Layer 4 of a small transformer language model trained on English Wikipedia (12 layers, counted from 0, width 64).
A neuron's activation on a vector x is SiLU(gate . x) times (in . x), where the dot is the dot product.

Input weights of the MLP neurons that the questions are about. A number n stands for n times 0.0082.
n5 gate: 9 22 -7 15 -6 -15 6 -9 -45 -1 -38 -12 -1 -34 -36 23 -1 5 6 -9 0 2 38 14 -1 -28 -39 -20 8 -3 10 -13 6 -4 31 -14 9 -7 -5 -4 -18 27 8 33 39 -11 24 25 -21 -52 38 12 -17 19 5 23 -38 -17 -37 5 30 15 -22 -56
n46 gate: -5 -18 -13 -23 -25 -13 4 25 -12 34 32 -34 -22 15 -23 5 46 0 -25 -49 -34 43 -47 14 -8 41 -12 12 29 38 0 -12 20 11 -13 19 14 -3 18 -5 -5 18 -13 10 -58 9 11 -52 -1 14 19 2 -1 -14 31 24 8 17 -1 -7 -6 -12 36 28
n54 gate: -21 -28 35 -6 -15 -13 -19 22 -27 -27 -27 5 41 -5 -15 10 -6 -15 18 -15 27 -11 -20 -6 28 4 -14 6 -15 -9 -23 -14 -1 4 -39 33 -5 35 -16 4 -17 23 -12 -63 -68 -22 -21 40 -24 2 -24 -21 -18 11 -26 15 -10 17 -27 9 47 30 -3 -2
n57 gate: 5 15 -10 1 -33 -23 -15 -7 2 -50 -5 -24 -23 19 -1 13 -32 42 4 -29 25 31 1 -3 -26 39 30 12 13 -14 26 -48 26 -10 2 -6 32 25 1 29 25 -37 -15 31 4 5 16 16 14 -4 24 -18 4 -12 18 6 -13 -14 3 -18 -11 36 17 41
n78 gate: 40 -49 -31 -32 24 21 -28 3 -15 27 18 11 32 -25 13 -21 2 1 -8 25 -12 18 2 -4 -15 13 -52 5 29 56 19 15 -52 23 -8 -2 22 -22 33 2 -16 42 -3 -1 6 -2 -16 19 -1 -4 12 17 -51 -1 -2 6 -5 -12 -13 -3 26 12 75 9
n94 gate: 23 -32 -7 18 9 -25 20 -18 31 16 -6 26 -17 -12 6 40 -27 -3 28 -16 14 5 13 -52 23 35 0 -33 11 -4 -17 26 -45 -47 -32 46 -4 30 -4 -13 7 9 0 -29 1 1 4 -63 39 -14 11 37 -10 -5 -43 37 -15 2 30 18 12 5 -16 38
n123 gate: -11 2 9 22 35 8 -19 12 -2 -26 -2 8 -39 36 -23 -12 9 34 2 8 -29 -1 -25 -20 36 7 31 -24 46 -10 15 -45 -13 -52 10 15 22 9 -30 46 35 8 -20 8 -2 -18 20 1 4 -11 -15 -9 19 -27 -2 33 6 75 6 -32 3 -32 -9 12
n126 gate: -15 -12 14 -1 -64 -35 36 36 64 49 8 20 10 -17 -8 23 -12 -21 -22 -4 -6 7 -13 -23 10 -22 -1 -47 -11 19 -17 -42 23 15 4 22 3 -17 -20 -54 3 -20 -21 -27 9 -20 1 0 10 -22 -51 25 20 33 -23 -27 37 23 26 -33 -11 -5 -15 30
n128 gate: 19 25 -17 -36 1 12 -25 -62 -43 24 -8 4 18 -12 24 15 -11 -7 31 -7 -30 11 -6 44 3 -3 -15 8 -12 -3 26 -48 5 -25 -30 -17 2 -9 36 -47 12 40 -4 -5 -44 16 22 30 2 -9 11 3 7 -70 -21 -4 18 19 0 -57 -24 -26 52 -9
n153 gate: 13 31 -26 36 28 4 17 -31 -41 21 13 -50 26 8 -2 0 -27 -35 -34 -15 -30 -2 -1 -4 8 -16 -3 24 -15 -44 26 0 -4 -2 -34 46 -7 -33 13 -13 -3 -17 3 46 75 -24 -2 56 -5 2 25 27 13 -7 0 -17 -35 23 -4 9 -37 -17 -9 -16
n154 gate: 17 -6 21 -60 -21 -13 -5 -55 3 17 -1 -4 16 -14 -42 19 -12 -46 0 17 -3 52 -2 13 1 32 15 -18 -28 15 -26 -30 -27 28 20 -25 -23 29 20 -20 -22 17 -23 32 -14 6 -18 -16 1 6 -26 -39 -11 21 13 -3 19 -34 11 -10 3 18 -50 -10
n165 gate: -11 -17 33 -18 -31 -19 15 -65 16 40 -12 2 95 -21 18 3 -8 33 -39 26 -14 15 -2 21 -42 9 -12 -9 2 -1 17 -4 23 2 -6 45 22 -16 -1 -12 -5 9 7 -3 -21 -29 -17 -35 13 -3 4 -3 -2 -15 -5 -16 -56 27 35 -8 -21 -15 -10 61
n171 gate: -1 10 39 6 -63 41 -19 16 8 30 4 30 27 6 4 -12 -7 10 8 -2 10 -8 -34 -2 2 -16 23 -19 -17 -12 -20 -17 17 -13 37 33 3 0 -5 13 -11 22 -18 -5 -10 2 -22 -59 21 84 -16 -19 1 15 -21 17 -18 -37 34 -9 3 -15 -9 73
n5 in: 34 32 37 -8 -10 19 -18 -39 6 1 -5 20 -46 11 -35 -11 18 16 34 -19 -10 0 -24 -25 20 17 2 -1 -16 9 -7 1 -11 22 9 46 28 -25 7 -11 -48 12 -11 9 -26 4 0 -3 -9 -6 -38 -4 15 46 8 30 15 35 -3 14 -7 25 54 -9
n46 in: 11 -66 -8 -15 -21 -32 21 -26 43 8 -17 -21 -3 -8 8 33 45 -7 14 -7 -6 -14 0 -35 -4 22 29 -32 8 8 -21 1 11 38 -14 17 4 19 -4 2 -24 25 -35 -10 -14 -7 -7 -27 -4 9 24 -4 17 -22 -26 -31 10 -41 -8 0 30 18 -6 6
n54 in: -10 23 -39 4 14 23 27 -27 27 -16 13 2 -18 15 -7 34 20 43 6 6 5 -41 29 -42 1 12 -10 -6 -7 -11 19 18 -10 8 1 4 -30 15 17 -30 19 20 0 -43 39 10 -25 3 9 -12 -21 -12 23 -38 18 41 -22 -5 17 17 15 18 41 12
n57 in: 16 -17 17 18 -10 -12 -8 11 19 -1 -5 9 -12 32 10 -16 2 -5 45 -10 18 4 -26 -10 -3 -12 -32 28 -1 -15 23 3 34 -4 -30 1 -4 23 1 -25 -24 -23 43 -34 22 -27 -9 -15 -14 8 -4 -16 -42 -54 -8 -8 -3 -6 48 -11 -43 -1 -6 7
n78 in: 4 44 -24 -7 9 3 -6 -6 -19 -24 48 45 31 10 -4 -10 14 9 -11 -13 -8 27 39 -53 31 -21 2 -11 -20 40 -12 2 -5 -15 -42 57 16 7 35 13 10 21 27 -29 -31 -14 3 -10 26 -48 -18 32 35 54 39 -17 16 -10 2 11 17 25 -27 2
n94 in: -33 -37 -5 -7 -16 -9 9 -30 -6 -35 -11 -45 -28 9 -10 -7 44 9 -7 37 -3 -16 -13 59 1 0 54 21 8 21 -10 -2 -17 10 47 21 -18 3 39 -3 2 37 32 -30 27 -2 -45 30 -14 6 -31 4 -5 14 -12 -9 -5 2 -32 -4 5 11 -27 4
n123 in: -12 -40 20 49 -1 -2 4 -26 38 13 37 -9 -7 50 -37 -8 12 -19 24 11 -31 3 -32 -8 15 20 32 -75 36 -7 21 -25 -24 -44 11 -12 61 -4 -27 -5 9 -3 30 -13 -7 -18 25 -11 32 -9 32 14 17 -6 -13 22 -2 -12 -22 7 1 5 14 -24
n126 in: 9 -4 -16 -33 -24 15 -17 -40 4 -9 -1 69 56 30 13 -23 -13 -30 24 -19 -14 -15 44 -8 25 -13 -20 -28 23 24 -30 -20 8 29 6 25 -5 34 -23 -57 -21 -9 18 35 4 -9 0 3 -16 9 -22 -7 33 -30 -29 -10 -34 49 -16 8 19 10 3 -10
n128 in: -6 4 -26 -10 -27 21 -13 12 1 24 51 -17 37 3 52 20 5 -26 -33 3 -14 -3 51 18 -14 -7 14 43 -9 -4 22 -25 -18 -40 -7 -5 52 1 -31 2 4 -23 -13 -19 -19 3 -17 20 7 7 -34 31 2 2 -6 -19 -33 6 19 -32 12 2 41 -11
n153 in: -12 9 11 15 -19 30 22 1 10 -12 4 -3 -20 -23 37 -2 -28 -14 28 -25 33 8 14 5 6 -30 30 12 -30 75 37 -7 43 7 -10 3 8 9 -9 -18 -27 -14 3 -28 -33 3 -17 24 -32 15 13 -6 -33 1 1 6 42 -34 24 -25 15 -9 7 5
n154 in: -4 34 -2 6 -1 -20 12 0 14 -12 -10 -9 26 -13 -5 4 3 22 14 13 4 4 3 -51 -10 -33 11 -4 -30 13 -36 -26 -12 -25 6 -15 4 -4 26 36 39 17 -14 -4 14 -4 -13 5 -23 -37 -13 -53 -52 -22 -26 1 -62 -24 9 -6 11 -6 -10 27
n165 in: 1 -28 -1 5 -21 6 -26 -24 -59 40 -45 -1 -47 -31 -28 -63 -22 -17 1 -2 -26 36 -2 45 -3 34 -50 25 -27 -5 8 10 -30 12 -2 20 34 2 -8 -37 10 -9 16 -21 2 15 17 -19 -9 32 -13 26 9 17 4 18 -30 6 1 -10 2 20 11 -28
n171 in: 11 -1 -54 -47 -2 11 -5 -28 -15 28 44 -61 -45 7 18 -21 -14 -5 5 26 -14 8 30 13 -14 -30 -3 -33 7 -27 -29 -8 29 19 -8 19 -39 -40 51 -11 7 -53 -4 8 26 31 56 14 -47 -39 22 -12 -23 -21 31 24 0 -9 -49 3 41 18 10 -27

Each question shows a token from some text and the vector x that enters the MLP there. A number n stands for n times 0.049.

"ed": -45 14 -2 7 14 -10 -17 -9 -6 7 -6 -9 -2 -26 41 -18 17 16 41 -54 -21 4 16 -8 -8 2 -11 8 -42 23 -31 20 -52 37 3 24 30 22 68 7 -10 -3 31 -2 -4 -10 27 25 0 -24 -9 -19 -22 -33 17 0 32 -20 -4 -14 25 17 11 13
The neuron with the highest activation: n78

"y": -16 43 0 27 16 2 -16 -23 46 -36 6 -17 8 -28 26 -27 3 12 2 -23 27 11 -23 4 -11 11 -40 0 -4 0 -20 0 -19 57 -7 24 1 0 31 -21 -13 -39 -15 -27 -4 -15 49 -8 61 8 20 24 -26 -18 30 -6 0 -14 8 10 -6 -40 3 -9
The neuron with the highest activation: n57

" with": -20 12 12 -2 -31 30 -13 -2 15 -29 14 10 12 6 46 -10 8 20 -13 -11 -1 8 -48 4 46 13 -31 2 -44 -19 -35 33 -35 15 29 34 -13 23 37 -30 -16 -23 13 0 -27 -28 18 -24 -6 -4 22 -12 -35 -16 11 -30 -4 -23 -13 -16 15 -26 -17 14
The neuron with the highest activation: n171

"P": -38 -23 14 9 11 8 -31 1 41 -11 14 -44 -40 -6 54 -32 7 11 -6 -34 -5 -12 -3 -41 -12 29 -21 11 -16 -26 12 1 -35 49 33 23 3 36 26 19 -18 -14 -1 -2 -20 4 18 1 -5 -18 4 16 38 -16 16 -17 3 -5 -13 27 -51 -16 -33 0
Which three neurons fire most, strongest first? n46, n57, n154

"b": -26 -7 15 39 -37 -3 -5 -11 20 -28 -7 -26 4 -18 57 20 9 10 -8 -51 12 11 34 0 -13 29 -5 -7 -13 -11 -1 -16 -34 11 24 37 -23 38 54 -6 -27 26 -13 31 -10 42 24 46 0 18 4 9 -12 -22 -14 -28 -4 32 37 -3 -18 9 -5 -4
Which three neurons fire most, strongest first? n128, n153, n94

"li": -17 44 -6 -19 7 19 -21 -20 54 -24 38 -23 -9 -22 57 -44 1 2 12 -38 10 34 -5 5 3 -39 -16 -23 -5 -6 -5 1 -20 45 4 26 2 -3 -19 -18 23 45 9 19 -18 -16 31 11 9 -7 -26 23 6 -20 7 9 -20 5 -30 -55 -22 -23 -4 -34
Which three neurons fire most, strongest first? n128, n126, n153

"n": -14 54 2 6 23 -4 -12 -5 21 -19 -7 -25 -34 -15 37 -24 21 -28 -25 -22 -3 8 7 -34 -10 6 4 -2 -15 0 -16 -7 -49 18 42 42 -3 67 60 -31 24 -3 24 5 -8 3 26 -5 9 12 2 10 0 -32 -25 -1 7 -12 -8 19 39 -40 -25 0
The neuron with the highest activation: n94

"G": -34 10 12 -5 -3 9 -21 -6 26 -33 2 -24 -14 7 34 3 -1 -2 -13 -37 29 -2 -2 -58 -10 10 -52 -2 -29 -17 19 7 -45 34 34 -6 13 35 1 4 -32 -25 2 -1 -20 25 1 29 -2 -2 -1 32 49 -11 24 -19 7 -15 1 19 -25 -18 -31 -14
Which three neurons fire most, strongest first? n171, n94, n123

"cent": -52 12 -2 -2 33 11 14 -32 15 -23 5 -9 -7 -47 18 -10 12 31 59 -27 9 15 -18 -5 47 17 -21 3 -20 -15 -16 22 -28 1 1 -9 11 15 47 -48 -18 -24 32 10 5 0 -5 48 -11 8 -18 -12 8 -21 14 -14 -36 25 -8 2 17 -26 -17 22
The neuron with the highest activation: n54

"wa": -20 -31 -15 3 -1 17 -43 -18 52 -37 15 -7 -12 -24 44 -43 14 9 5 -79 29 -17 -25 -2 -49 -9 -17 10 10 11 4 14 -7 26 33 -6 -13 37 21 -11 -18 0 13 -9 -7 25 28 3 16 14 34 25 12 -15 31 -14 9 -2 5 -27 10 -4 -42 -13
Which three neurons fire most, strongest first? n57, n46, n154

"it": -22 -19 21 36 12 -2 -14 -24 50 -29 1 -24 -30 1 39 -20 -7 5 6 -57 30 -50 4 -1 -3 13 -20 19 -20 -7 -45 14 -40 24 16 -26 -13 38 29 32 -1 12 12 8 9 -28 25 4 15 11 9 29 -16 -73 -1 -8 11 7 -3 -10 11 -9 -21 27
The neuron with the highest activation: n94

"l": -52 37 39 11 -1 17 -34 -2 36 -17 2 -43 -23 3 33 -2 18 -1 -7 -20 32 12 10 3 6 -3 -10 -28 -8 -25 -22 -14 -22 5 -2 26 12 20 -10 -52 -21 -7 27 20 -4 37 45 41 5 -35 14 31 20 -18 -35 -15 3 -8 15 24 -3 3 -25 23
Which neuron fires most, and how strongly? n126, at about 2.1

" process": -34 7 27 -3 19 -8 8 -18 73 -35 1 -1 -32 -13 27 -12 -8 6 -9 30 -1 5 9 -14 1 16 -14 -14 -24 -1 -27 28 -42 44 35 -21 8 10 35 17 -41 -50 -2 0 -25 -23 15 39 9 -18 18 8 -2 -29 32 -12 25 6 -2 -8 -17 -14 -35 2
Which three neurons fire most, strongest first? n165, n128, n78

"c": -57 9 23 25 -13 34 45 -7 34 -6 -4 -20 15 -31 24 -41 30 28 -9 -4 7 10 33 0 -30 -5 -13 -28 -5 -11 8 -3 -51 17 37 26 26 16 23 -21 -27 9 -5 19 -5 6 18 7 27 6 -1 -20 42 -27 -8 -2 -22 17 20 -34 -11 -13 -14 -34
Which neuron fires most, and how strongly? n165, at about 3.5

"ip": -17 30 1 5 -47 -10 6 -27 45 -28 8 -55 -4 -5 1 -12 9 2 -22 -40 0 -55 -17 -19 -20 5 -5 9 -2 -7 7 7 -21 39 60 7 -17 22 -12 2 1 -35 29 8 -29 -16 17 13 -11 -12 6 26 49 -53 -12 -24 -3 38 4 -3 -6 -5 -39 -19
Which neuron fires most, and how strongly? n126, at about 3.4

"t": -27 30 27 9 -13 18 23 5 8 -25 9 -14 18 2 31 -17 31 15 58 -19 22 -15 -22 35 8 38 -36 -21 33 0 -7 -4 -25 0 19 -4 15 64 5 -14 -16 4 46 -3 -30 28 6 19 7 -9 -9 -5 11 -34 12 -12 21 12 30 24 33 13 8 -15
The neuron with the highest activation: n54

"L": -9 11 3 14 -22 25 -17 28 -3 -45 -8 -10 -8 -1 36 -9 24 -15 -12 -10 30 50 7 -54 14 18 -31 -4 -22 -11 -5 -13 -60 9 -2 11 16 4 1 6 5 -21 21 -11 -17 -2 0 29 -14 0 -20 45 51 -22 16 -28 9 -15 -18 2 -19 -31 -38 -16
The neuron with the highest activation: n171

" enter": -31 24 11 -4 -11 -19 -3 -24 31 -27 18 2 -11 -7 57 0 -2 8 1 27 -3 -1 -2 -27 -9 -3 -17 -8 -42 14 -57 28 -15 50 17 -14 1 27 6 -14 -38 -24 11 -10 -4 -34 -2 35 24 32 -15 -1 -6 -59 8 -36 5 -32 -13 -12 14 7 -10 -24
Which three neurons fire most, strongest first? n154, n126, n54

"s": -2 21 34 10 10 -1 -1 -21 9 -37 9 -4 2 -21 13 -5 24 13 -27 -60 18 2 -9 10 11 36 -8 -10 2 21 -23 29 -48 44 24 -8 -18 -7 39 -10 7 -15 9 29 -4 -52 40 17 43 -1 19 9 -10 -40 19 -2 6 -37 -29 26 4 -35 -9 7
The neuron with the highest activation: n128

"te": -26 25 13 1 -37 9 -32 -13 2 -12 27 -10 5 -19 44 -40 15 -4 -11 5 -13 -21 -40 10 14 32 30 26 -3 14 -14 26 -44 26 8 26 44 8 2 -6 7 33 -12 -8 -7 -33 -2 25 27 -37 45 39 23 -52 15 -13 -16 22 -11 16 20 -13 -6 -28
The two highest activations, in order: n128, n78

"lu": -37 44 29 5 -31 -23 -9 -11 21 -62 -22 -35 -9 -21 23 -41 38 11 4 -3 1 36 -30 4 10 -26 -12 1 20 9 41 52 -26 -8 -2 6 21 5 7 -7 -2 7 2 -35 -32 -3 4 10 10 -40 -5 14 -1 -35 15 6 -10 4 -22 -6 4 -55 9 18
The neuron with the highest activation: n123

" ": -8 30 7 0 -3 -3 -1 -12 -21 -50 32 3 -1 -42 28 -6 13 27 -9 -7 16 8 -26 -33 -10 -18 5 -16 -23 4 0 47 -22 34 13 -24 -21 54 31 -15 1 -29 21 0 -6 8 24 12 1 25 -3 25 22 -21 1 -53 -20 -34 -20 -32 16 -38 9 -6
Which three neurons fire most, strongest first? n5, n123, n165

" the": -22 27 24 12 15 4 -9 -19 40 -28 10 -2 11 12 68 -14 23 31 11 -2 3 -18 -37 -14 21 6 -28 -3 -32 0 -38 7 -58 -15 2 -5 -35 32 19 -5 -7 -33 16 15 -19 -26 31 -23 -11 15 -16 22 -15 -10 23 -13 -14 -7 -39 0 4 6 -4 7
The neuron with the highest activation: n54

" a": -14 57 2 -24 0 -1 6 -7 40 -27 1 27 11 -12 59 3 22 22 2 -10 -4 -9 -44 1 6 -15 -21 4 -36 -2 -29 23 -40 -11 -3 11 -26 38 37 25 -35 -38 6 -4 -8 -14 20 -4 -5 21 0 28 -2 -30 33 -21 17 -2 -44 -13 22 -13 -22 -21
The two highest activations, in order: n123, n165

"p": -40 -12 38 -3 -13 -19 24 -23 15 -20 8 -15 -6 1 44 -38 28 18 -35 -25 15 -20 -8 -27 4 18 -8 9 10 6 44 1 -32 3 49 0 -32 16 44 -3 -33 -14 1 -5 0 4 17 10 -40 37 -9 1 39 -14 -9 -8 4 -36 9 24 -8 -32 -62 -22
The neuron with the highest activation: n5

" League": 0 12 4 36 14 5 -37 -29 46 -32 14 5 -21 -9 29 1 8 2 -8 -3 13 27 6 -28 -20 25 -19 2 -42 -2 -38 17 -31 55 4 2 3 21 -20 17 -11 -37 2 2 -30 -22 19 32 7 29 15 26 21 -27 9 -14 -20 -24 -48 26 -8 -25 -17 -27
The two highest activations, in order: n94, n128

"ic": -13 20 16 33 -21 12 -17 -11 34 -41 -9 -41 -23 -53 27 13 13 -3 -20 -35 24 -33 28 23 14 -19 3 -4 -17 13 -39 24 -62 42 -10 35 -10 28 13 9 -10 16 10 3 10 -14 17 -5 10 -5 33 6 -12 -30 -26 -4 -15 38 -10 10 -15 12 -36 22
The neuron with the highest activation: n94

"u": -13 20 27 47 3 8 -37 -3 45 -66 -22 -55 -11 -11 32 -20 21 16 -7 -41 42 -6 -26 -24 -26 -16 25 -16 -3 -8 -13 9 -22 2 3 -53 -3 4 50 -2 14 7 2 -2 5 -20 48 -2 -4 -2 -17 11 -5 -36 3 -20 10 5 2 0 -14 -23 -1 13
The neuron with the highest activation: n57

" U": 0 27 -8 -6 -8 -13 -6 -15 13 -16 23 -25 -36 -8 45 2 25 16 5 -17 1 27 -23 -30 -9 -25 -42 -6 -12 -8 10 13 -37 -10 28 15 -5 -36 21 30 -41 -14 22 11 -24 1 24 32 -2 35 -23 -2 36 -22 0 -28 2 -12 -49 12 -11 -24 -19 -57
The neuron with the highest activation: n5

"king": -63 -8 7 8 -2 34 -48 -28 21 -8 5 -3 -16 -7 26 -32 21 -1 -17 -40 2 2 -36 18 15 35 -20 3 -16 51 -26 11 -33 61 17 6 -2 -4 21 -11 -4 -13 37 14 -7 -13 22 15 14 22 16 21 0 -19 2 0 17 -28 -4 23 21 13 -42 36
Which neuron fires most, and how strongly? n46, at about 2.2